Layer 10 of a small transformer language model trained on English Wikipedia (13 layers, counted from 0, width 128). Numbers have three digits each and are written without spaces.
A neuron's activation on a vector x is GELU(weights . x + bias), where the dot is the dot product.

Input weights of the MLP neurons that the questions are about. A number n stands for (n - 500) times 0.0011.
n27 (bias -0.114): 489541361408669438496634489564538360395391567590839531400533701351636307406689519523504507485398237663530309410519534527452640537563652669541405496361425591331328371550449708649731545474686524602436545272331360480322290404511453623361569478559658519661400729574423584354496532682849456526397527456339343603368542398431438575433757678477537582270477481877650523541515442615485409601448
n30 (bias -0.079): 560368606444348229415482387477408353588304591638184462366558563621578594505776356514380385782656442625317514373587482678500415285519719591595477717469445436409454599723500432653509486748387026790486245279542192362184409347609302609208781169527486726526663536482554367686615605436566554283616694684542463597486653537334305518630547632347505613185687569596630259637290704545384615684558
n43 (bias -0.078): 123259650364872482546376603401408517475578560590418285695399376408439469311717544274567245386326521504818457127557586513760629597680521384470469679281362509405316424469508547631600651335568577718375703387289378486743491606854383509578438491598227757717517406521593630603765541422596598399521447577355720373457293526421374405482473567723483671621456391310341561353349437556555400594623
n61 (bias -0.111): 545310462459655525464584806597598686625617706128458479393504704385312446555546426471358433397361536623361452371394424537500625647567508488512557659275605692666537393302398616438512516586324538623375464349595472466784597532369249733593766387528585448400697652448548299496569570341543767669548455724508372167500644329258429512658420646508364316484600471468281245459334567488833376462452
n68 (bias -0.059): 366330666374575474362542530479491688620330466629371416316717559569715430651636574237625570634612475340663228742272559456504540818318324445551556522367338220479539621491508403708384759667584648801113479354604458460352215395496595347671544373580320386443677252471412621513569688552591626272346353277556609513624509569630596517459337381491470344397465702534361500658432396534671868412663
n78 (bias -0.145): 413362604460542585439585493523634390433470415565650350785632435423427625335635550514577656383374361573662244500334650581588354484565430533497613681423559390579363523564455402320576461825542448650559510264490407531559595575578541408490662271503559503372448584591616420484639649560436500398516443324510584513411604553463561484528595228370644581365466500642362527474335465441519653275409
n94 (bias -0.053): 386396429378412496364322589612606335446391646508649422610438463728202289722746511588599428477432622481416448306496273354378597364582644489645481612584545485530374577214612441329372560380552579780410702651687599480344560363479714526541362630826682548585315636614394526385613450587384485700555565633630378470541340553435464582464593315371470570339442406549297530504582391385368634612665
n96 (bias -0.213): 608504644415533453500534470296462489394542628409410767541404388396462714393772419652445408196588425588556568583852575457358563392386664470266362233422436576496573411427650391512427379309631572496799341378597452512436405526291467605458488651556320342277710448351378526398694533661592623585541235455431237323405546454638570788484649402677594313409473439371450454382576426530411436453526
n101 (bias -0.084): 389459540517850514540571378761376420559728422436355627426430513542497542440339385650556424490387668500483537439452490602396595583205582463602431719510306572715576537528563540573452419353480546620503391314535657539534646537565563388398420497460705463600598376419613347415336579596302567444670655366427420559445486449728586613568652419500449544575566407346427514442360304605480148423366
n102 (bias -0.034): 153520525672450661635578328203289362542492426676302598546346504488631593619682552528324401624555465405377331629389449476426484296766519488582214447669630778547560535512542333173433606536554653730520551389496565578399614279376264484661528562519492406410636589372385634437788413480511419786512428550700368580296604623584450362591459662536453675685415540756460328449402385356519500455620
n107 (bias -0.192): 420365321411692491261496513621368581273426548250641229500534453372236862486223398661271369173509427460474643764329314464608459329482521404743518419356661632504473290451513487633408404452496646540400470438456398541530513500600605565631388448522422288752487560676206589431811508359643509618329619827629416403496349386482296688597383163359802689448625685544416451264417525750645564689573
n116 (bias -0.140): 877496508351616597469445469288736500793579567479380144694334387612448419566342673399554412564492593408454437484408543435605451554471481409508233406373512524334380570721557484732607225492465467436232744400400596442473524617369450535374549461551608477507484601395527562657682542285519527733577392422504468424342673512444366614512814496544281258563464460421681312152630431566697375541763
n129 (bias -0.167): 368344536396583601430564558493555630490480507500432359540417500642373437521475469552553418254424319279547459439431537504776546290766598571578328532467469548278580624587596514424641364685318282607452497707535473357466347379506490605333668551379392527494426698490483400612603549476533325563387452530399576417524757586452719486460461131618449665493637428592549649432292430595543536370604
n156 (bias -0.155): 256547500635571552379575450368586444482506406286329477587497590449605477569584494393383494554430450471593472651436594536678516392273427632660325444509654513598516565371418353414484645748587672408365494570490472592572535540434381619532578472416493497602331407575460451610465642656384662491426398593420622337532600259433537712363382604369441425377413713484581407604386316462460563653460
n162 (bias -0.097): 404535346335353464593527739425376458740401512582612430488450442416500484274245460455462542632647764464361433559444523492512520342681500567586317435389417253547456725343645453656301516492387703520319808428613303471348661290523706508701472343683300480463520655702558458641401625687637644691481592613616540464733199286684439650612688577444332527263293416468492340401575304469419596508566
n163 (bias -0.139): 715492516402628769496668396393270515541438546235588440462319508500496595596417457338740548367535352445560623565380282349538556655608496450450337380616365481331551474535645290598364293558557617411412369628441568472534608656548470695550563477637516733624481701572508646289411285302411561403451477606476445254227335636723294554248464421516351458195721248515488551465492328481722431619629
n165 (bias -0.134): 424579731566567298553514446357667475635239614493429526539703801285583460619563555599636490755713563540532339482471592334249541353549441396372609671696453554367394553401597461275663536388521417381407428605569465339479446521404507400500452500543825532612422648486518773368590483569341542521475387465369595445292496720511385496526600485598415295324323417507339584417572598312461394352602
n185 (bias -0.086): 574592326559425461365603412450372643352657466452438834666466523434589299452437246339582418625593523287436167531372725658538603496296795446531376599421423430469535300637299306566539374539492645442607696581484447520473443409580500721454284603352480470682466428632455519508434544477708738556556418545160410632408445542446676435358587164578470720488272485554610543546757343576616500444587
n192 (bias -0.078): 425567591456590371443518436399376467470497546554515303506557418494670327404513597632431470432577343618437463637729336374479361434407524543454568783521595525387406476434396533506522787414524449593374623676572554567412454409462797512392459530570400603442603415482614581491411580556536409637701460370556409500460634559432321611613583418556451400558629404368312422721512396570536374516599
n193 (bias -0.165): 504536389406764492571332452516692524519697637386439504381457353475419355320579303612547535402443294634591408224577620343580571338445376492344301462323452411528402820512551508439683572759432470533524520573443642542592363401515286424653314480365551324450460337468591681460715581455445401410725655464414360508407443022173496597474471575619456540544417500662545435581717386807579954354630
n214 (bias -0.104): 500637395243590374402432550786535489400504550448704468451395394477832528488484379626605552449674326562692519508601538409455278297312249316347434381395592450550687376582578394446419458677356480585672634570512451420432431462547826466680606409693605625438572659621414496462458552693404232593549686315449551535259430496620392439285512492679811386462362365577778582300511340622478508583549
n249 (bias -0.165): 399406621381592473468596690398562397761421532479639473566572500461568407528437464705537446491535627405604371383441407729509442546665697433497384357503591618479458465563318439363476561426451537556547565544458391546697503390645642608385548497323549506531451618506397411465630452426449584520560393572557545583494485550384517656478597394485259543582617482656458580371538363267592571430523
n265 (bias -0.104): 412355342652523488569434383445353377561496414590709533438323636496658540635730572290358420612635276623562461539460558650221313396255542543543766463538677615802500677652762306357599469567554352615539414587392700710422453488485508422681367559407330749724535697562535511551539477516466504447646424779396432584300652433361228516434537370317617655598431643402400628693445401632658401447265
n272 (bias -0.128): 385445483548423380519593547239528531500351500398678674415404786584571375883532333552496455436362731112542582574512446641357544550488688613539291439450336555402325377404689574532508539709620582453512758318556481316500574635474356621598436438814690752530426531650320576364413658374296500405565675527373668329383464673583622547554597504397570473320299575484608393429586317605764426650592
n278 (bias -0.195): 309537567546555392338322646578504592627267507809443438592606548248685542504508466512584489656364493671331507485125422654426647408254280313709250344423459489406561647676493437458474818621403394409504429481565372594571358478622511504695296470429540537493429504419489606336538691500395348700489626396649665664590359749447602545353484368443552515515427447357653420222530427533463524356618
n290 (bias -0.118): 451167574213724572237469447728348414538350777744408340392483635612607455514473594545599398509642465504357654268527277640574746474523640570434478728479663824606634414522581517527247654522439579687474544380626552477448500352240436360469423338334625469354526721522285573763624521278440634543401317483428455455500455704241637681588450359710347713681663567248068236540751526395754333414552
n291 (bias -0.050): 829613448512478562467351399459469618431564515496539266652507407462610639480473362492401409607470533374382485590397436523597523614637507395643435715302342732553423589753551373489333444777384362336353632698492585338425504559475376463549481564500345522572455589578577485406549703340391656749364431649569377645372462375450661715838484457190496556409550527209446293436387174530618480453286
n295 (bias -0.144): 616352416659449408514706438686556371764562383504553532725351558489378596273500317749483570321615428500354804407469596514343518581370410586617500435382403514587408500472651545384332459322469533538607497322634632511500303466586584373653621734318449418510565435265351625362594440427510606490503486640609263514438578486398507306723615389556524507684329462528419461493514520311514515414524
n375 (bias -0.046): 440450588394462744439588571497624488405432473525435386506480618627434531649573294476520517361434406437290467441491515381459761500333526604500446445509500680554464611549396468606410464482600743512215473479339529488453479430423532459569476317482764659452689644591552587598691563467655471503532491438500418431548430551464570354478660353409641615500402368572467373455595590568369600451465
n403 (bias -0.151): 451504402402421459421436512432324468621290476374527504496417420508313533651496319430476773459431405157682456460179624384408833338576477424644410333406472443774434591221508544553398303468508745358415552520315350420500307512684555588621483648656530564366404425496689417207569500752500409473216647413545632467319492683614653452700558500557576468391417630532496615464871437796748725446381
n442 (bias -0.050): 294479373200618275382603562615525520388388409539555423492691439466517504625764403266427504677074520672610405698780471479475444683435711570644295479637496571550529443394608549513650748779664630487496798421783630513357409259370400545454492451348653410516434488524326516780767369349388406331581534308534234550434462483542343450644551376437422778508717504695280306438546585389459395427362
n459 (bias -0.093): 497606298554414494451435513588312540591635581520375415469368581430763310647690593455295567478301525516485569512288375419506464494228560397475478529451478633550647645452527432634570491462640434468582525706673405599662368373560518578569458419590401534336637605454279448544532684484476398594691471540721478360538522541401497550580568367513519550553461433497391465579522427668223520542475

Each question shows a token from some text and the vector x that enters the MLP there. A number n stands for (n - 500) times 0.024.

" in": 523457514625459592508443401525537498487496415512580453575528470552473571498368520562516463508545568605502530507538355542478451559593523538494701386581340448555483358379567523437421478516501179465476449665421595469638436453496422468516563505505451417476527445518552493599491617377547505507599291424544456526548510597498570503382511577589571410503435590500480644604544488433537528593490
Which two neurons fire most, strongest first? n295, n265

",": 370525379526438675399416552450526437432498432462484519489506439550566527432476606512482551470508557472436594471448437537564480445568460623513510424522490582496481439526468540618526439550485175612615585573484542486413414621459573551404615579564530476497520497570631491466290416425555458478626329514494523497543458569497541440609491540492504499540507460426299541451475557490580671603530
The most active neuron and its activation: n129, at about 3.6

"),": 397493390620451684449467456492436443438561413414443519451545403575569526440523579465478537449529628438432641442524424494520502424594501537484511371546445494536553437568516477604612574602475186610531561612506573471506510486437608532307595536468525527478499449561566566484369421499547375482608400545592494487630484464472574435498579518509535442436438571474299433482432597501579603608557
The most active neuron and its activation: n30, at about 4.5

"erv": 364602428419611607503547553525571578401532443457487386437391547637612512415378583463603535439454430396478599438362594585556459486536439521531551320581534432518621416541296590621466411578532430467627730481504528386566632570454507470448490463382549417505595409552425465510431464503487554403589400532463563495414283472605489504541518511546484438590409490512568713444454488464549510642517
The most active neuron and its activation: n214, at about 5.8

"ant": 531393516378421553590436626599467487407504503566488431469566610587543482635518710485466560594498608465382650500486399361461498448599513579511371388613450542537537357316560591613543481548603498437557637439510578422500525567401478441469531497417369499327497369434546557550428421529510349477524441303562570463612449556534468539401502405546644456708482542486438497424382538639506524503444
Which three neurons fire most, strongest first? n442, n290, n459

"ated": 486461460600509527602532460608463553497544563493645521564612522540492531457513622590505570584548438505446424503422426349540656536479616421488465353532488455448532543545520505560475409563601334443425774406555591540423463450446548511446468615391435576517513471479567604346479523521490412493649402356428430440481477543352565453497447493568597501648439420513342476451504446468459591645301
Which neuron lights up most? n295

"ial": 397448491461474599435485603512408560383486482468492362541516565576593533468436567452442504677504416472440580440461590595521446407469440546540321339533456627499551496581541499615502650512601370461548762534573521532590498549387431514398479485371387448430581371579558446399407328632502484555588402375540562462573360511534631533530471549542635402644491558431556636437428461447579518534453
Which two neurons fire most, strongest first? n278, n156

".": 383410464568530863450588531420410579485530401397615583359467420448513457535525480513543529625551591446342578430489468461573465504520477482435606431569552377409483486622499590489478566441463283477497545604455556609529668460527605409422486567510491565454576632524518581600425547485433450514554464507407494534531472618472584448427611536394586386504527439467543408546467465512361580440406
Which neuron lights up most? n375

" gu": 474556468560510612511442387573543525418510462354458454461536463584534487542540452601626481629411585488348536546473464532673422443518568431534557327501482442427459488523454603419361646436336423554375661641597571520541415369481455420477617577479388482371554490560618513497426510554559422553575424422435538600493507470556659398436688540414520367612480514568522427452587615512400416599537
Which three neurons fire most, strongest first? n192, n116, n214

" New": 557582451495498717468606459322506417398485647547510533450522363498569617581434490582576500538433514462367463468533522575416379545463533542480629348509500551481425468526489428578475561467424278526576609607589632555601485587374510502537477510385375405381554406484513346557394419585500524399678401488474571432560512424561513378585446551613527417538553553553516626446609620429492530494473
Which neuron lights up most? n96

"ood": 424572510570497629515487570516428540455443365524609461511516510528567447415482601529420660518380548513328627471353460602568517561517488478460343493511466465522533404546476552413432603533514342442370649515439615501548516548494480362472557550400438601496503561493531529350478514540555571438629312508423614469431585448469486548554537611417423557663432567658588434516546494504554576477245
Which neuron lights up most? n291

"en": 430510555420437597456430548526545388294503372414491384498590547554460767503351531588567390463503364497518488511513587478531533551619529612567449446494494484564409302487483663542421658347565414491540498603513556443585640506364453467409611489457473428441542406506554608411565393567467460483528403497535556595527376519658408556621526527528455508592527568536492490516409616389578525475391
Which two neurons fire most, strongest first? n107, n442

" prov": 369614393583554604491455384552553519525412511398563552456534533543600487510475638503476602661468600387507547500221452402461440387612443620566383333481409478500429363503391482556464476530500445453432671486582612505599496464527374517461465385531594637536588480589585594414570486496570605428571370529441483391478513496528718468567509418589466506421453420561443522496511532511504559608446
Which neuron lights up most? n272

"orm": 326501518396587710553437540439541466385541538532520606631528560701398524556457560475519510540480602487421565327491556446557454491488514503521476417683433378443541303338517538493465491583496432494529553525500532344602523541448362485434495525402525570382497442475627565553405444668432510420521434378563581541487438450586463548428508469646516451670430518521696661475376528512555505431395
The most active neuron and its activation: n43, at about 3

" Al": 477611483463379730558468526472671493481413482400538474523548454472530544384419501495395609634594572647542390505446430454501540486304518432418711372422602586462487457441542632564464574505503258486533498617545471382556497497484460500439437485504478492507526382562608648562520453443511456517491405394524502472538533431414492502537576597565635537574440407601415600475596626408356511536489
Which neuron lights up most? n165

"ited": 443409390534416466577517527486468433536415592565516496414453607531549501417517516521458571467408539425393578515404351458464694471605442472517423377546463511534551390569441556683435574476571362404501674398624777368420455500383537454423506471496492550581527525482610546521516516466449526452484416472376558469524460427503762462477561676487576552528513526477433586416526563529504623590429
Which two neurons fire most, strongest first? n272, n290

"is": 505524562587469508495562587475531537505503455404543405435372523559467527401372587423491517596508487473477539466486549592422463547449468556459420333554615350504593465571273635591385521489652459488528616422524610407538593574543483553234557607506482297405623354528534573391526523452410544474523434406487534450542349539604463550569528545531451474476527482512441522451562468600554652709392
Which neuron lights up most? n116

"i": 405482432504559772623573622559573526516454478421485519501505497512537513522453535412446557513537530420493719502338415559514548527477494516489603282449424525603389449525454626633367635562559375572480513571579552502606429481449463417422561451550454568479442335640541571355470527539436348433393395538458459523518488592534564537498580594432547357507435439480438555516524571516459555518361
Which neuron lights up most? n403

" s": 497506532609484655445581459573461518445525457563531525495540354549593354470481525414372547585522485647491556540254505453496411426476468521490594400474420500447446405565597616375481529483380350446522603573624665531576532464465443449550460542497549449521585297540641541497386497534534394496509253539502544565472327577543622506535549560640494430466603470555483556557517560543359546487505
Which two neurons fire most, strongest first? n278, n459

"in": 552439573608536541461434568460485569516473435516491417512428591447528579506450644544479437550415473450466516427418481501501565546444489466614455384428450477509489402457475628625393688457627380376565670560538545359523610516570460502332661350535474379429676385432604544422475587519421357557429444578501615533498393465562521538567501637448535431575523485450531641402413565518494667470437
Which neuron lights up most? n278

"e": 523547431519475725511489413521571481449386500438493577411452580522497537540464523473532702611493584453406521520340455542419410545475659500393704502414581457456356508651512609561439479643528410542593451461529509507566556538556522387447520471470440512464414316583726667369492565565381514407525501448439460478524492611519555438283502580450533447521458430520388467539605493453386560537486
Which three neurons fire most, strongest first? n78, n68, n272

"il": 524427506580570564544529437524544535486444451468443558561386600504503382355466577509502449743394518533421607515461414467738444655484525389509505447517576346465540401548504599646414595375530435407498589666508639539485491532499361419480461533387485522458547386504606546474572456619443444514574393444382520507526484423410519616400550605486555432629287556451705404487471535465496555527433
Which neuron lights up most? n116

"-b": 467559285574550635568603449532543445310436405497494569394487446632588472492490592433490565565588632601449567457383480470562576507469660491528539357488385640512432469536552649528463445441510346537515587437542602457627533597592557515387460463520458439603381441611568505401530583530578490427558345489573497520424497480552574563522583577441410412438486367585422479478379510522352534507405
Which neuron lights up most? n27

"at": 508416433522417603460474527535480469510449435529611456562457558600477438448400559462477506475487483463515494502417353435632547456682600492454440408457627552547375329412479666606528345582546442539606758511659656406542480484430573486553511503423413402585554501533562565407461442481522407540455387534381465480565480546431402515604455677482645453537549402553385450502467581400526578619431
Which neuron lights up most? n107

"ol": 435526456505436744403528552480539464512395542444554479618487520587452592471470442455456651574506675410510505447388447486425591429496480353452483398439517479523330424425438624586501481466472368398597623545548651531525650495426407567504600398500472655528584431551647465528468539452616575397470412537498589440561477395418549556407437489461523605599421461584482592368495589363579523648509
Which neuron lights up most? n61

" of": 483572437527451483461469563470491478368517423457462418542511445513559579498410610488416512594595456432447632439440468482486453403576445642514627317645510557579397372518511625586574387544413256479579674513481597580551447628386552550480550497447450439431494458561556480469445424452488363504650351533519515489534466498581551491565535635505473435582399583334398552440616587490611573559586
Which two neurons fire most, strongest first? n116, n265

"alth": 399482583520473688380456468519465544526562452499557547597549427546519436406426606500518533692509614512452723463346487526616483589522475513536345482585501579547404345479498560496590567463478356464393781536450561487651429436539368481473483468413420472461566476517607515368427362598590587424478400477478525408496436523409569533560414550531500637597487521572360521484564370504529453500495
The most active neuron and its activation: n43, at about 7

"c": 578509556655523526501400505531558558427485422472517488481482604523519496327432466470512535573410560454396636513378464605412528577355438399594384403444553434507408439557314591602409539541746366382582657604575518391523621571618574613508590417557482467595577339507526557409497432573426480479472507564502567470465370473525509507391412515604483399496499484525594521424452556455446552653421
The most active neuron and its activation: n278, at about 5.8

" Fran": 540525630593508587631446504482528478484401453457417517417515479507557549425409569494583641599507554709403516512454337584522381342624487586530733599621475629404476438473354579575538575544546374548500560547597663439571488606467412483344326497441496403419436504515622520493555334627457372382491446496474468422559492449529496470619497562487466428363402530545353631481529450481384599521514
The most active neuron and its activation: n165, at about 6.2

"ple": 510503517463426685523535522466587489518343446507495408447528571629429475480472519485613496411394552402415612362467406609594491528624578392539387497571607451488411385515569574560496575513441332550604543523502560410586676536506508452490399570182402425541451510484588638493500567483535534433521344428520473441554592439468466552493415503556491543519563558523407691500394557476619592513408
The most active neuron and its activation: n129, at about 7

" led": 393541538584471529522482458545518426402460557450590532496513542498509557400532623459523647585530582628472582583406432454501548568617476504559540314435477453505441400455514560608464586545460252438467729489548655476434478435521535420376406432465489643525550438602599444592472368402463492477531416512420471480388543448528564546323488590581489628480496498542335581445550461483471658602513
The most active neuron and its activation: n442, at about 3.8

"ther": 540520577603556609553543562597552423330603479523574541434664509573584431392375460387459501538484453449484522489475452676492526475417520425438455360496468511527494472440575589523489671587568234447485656491519462572566469499440550459467468554395417552499588299574556533434458450535396380550516423460542631431568494437463463450463502606515611596452470579643474465474631486400547570388366
Which three neurons fire most, strongest first? n193, n278, n442

"ro": 486510570497421648492498567442539491460470454484607530475489528623543592356380586484444445528553454468504463498390580617488526478332488598539555278487373339406533519578432589684366664489559372431556571558532510387505534498456380505505582423418423597417629400539447547286532564444462448427569406524451571501437515479483541551440568497608480468494548531698555599546451412575571556637529
Which neuron lights up most? n68

"2": 566402416473484835522509377465385459460458521500553655522475471453487459448443547402681570646486480465467564462379537539555492501399556502399638307497542345545405459553535619556466524512573400509517416613525493467580739511505492389439575503536398703564476604604616503434420453490570557434457404590427572497424460559481594422461452585385557474542521492439399543472463593405510537555447
The most active neuron and its activation: n163, at about 8.1

" A": 492559453539419731486447470465378471323484445553474391505558444427687509472395596529425684640521468558475456573464406697463590483453524566472670334595468631576455454533413554397479567460550422558502558505589486478497532559455426500405495529534383452466436485577520614558504422567494361486566449487581501516504662572536517561562408721539526532548537289456305529473445407454361522437516
Which three neurons fire most, strongest first? n102, n192, n459

" p": 488523427555516719486541392478478521407508468529544480567522550667557448494442373600572510632473509507476537471301534561588388460522468699321554394395524383516483380586549572508419472583522343510485535616529510577564566430551496545501529451428465511365498288539504508589434536493452450389530344603506549529571440468599445439309443731546495499410574454550533620511479632605347475618508
Which three neurons fire most, strongest first? n30, n156, n214

"ony": 492523579474505648460496515466506432462509408497591440475527596561467421496404500509494601540310387423507512445499366558581462555578656492574432612533560492512581453466597525561527428464561331416477610593578616490502632496577361442403431526376462552446448386503598573447545542628660366514582361433416546474452474513432412516506520359469654593509444591528276515477486420503617565655433
Which neuron lights up most? n129

" P": 405590473592460710434521516478495490457394441478461525548587562649599506467560543521558507603588434582490682567463407492524484421512484603328586435483569454530348357484479496549527508506550344537506536645562424558510531560447465528399474520440447555278506272467488508522469399614536446427665322513495584546539461411523483407367436579617562439582605498490520545437602563562261516552477
Which neuron lights up most? n192

"ues": 392530492566495647475444535494378499464542544462490505534460450617562464381631494390396554495349504519475564509463411492631554553553421531510480367505560465442474285512517601600529493530572371509561759542621595420499532497444550430474594505468539532476521398614593575472519427463507461468553360547367509358525406530427685562599467446479538540550582508470265451526466570497584596531331
Which two neurons fire most, strongest first? n442, n290

"um": 379490537560425615575501558472570420556530419393575445440486543665441567381552476477448546410370525402586503469413391556559590597463518397572399400471582488517480397497493590651559375475556438405559704457572525393499621603476504514406559519395498528515586464509487572317555562466499449530678394487293648485442425555504602483545536513608481517506404384499448704487437386465517589568429
The most active neuron and its activation: n272, at about 7.5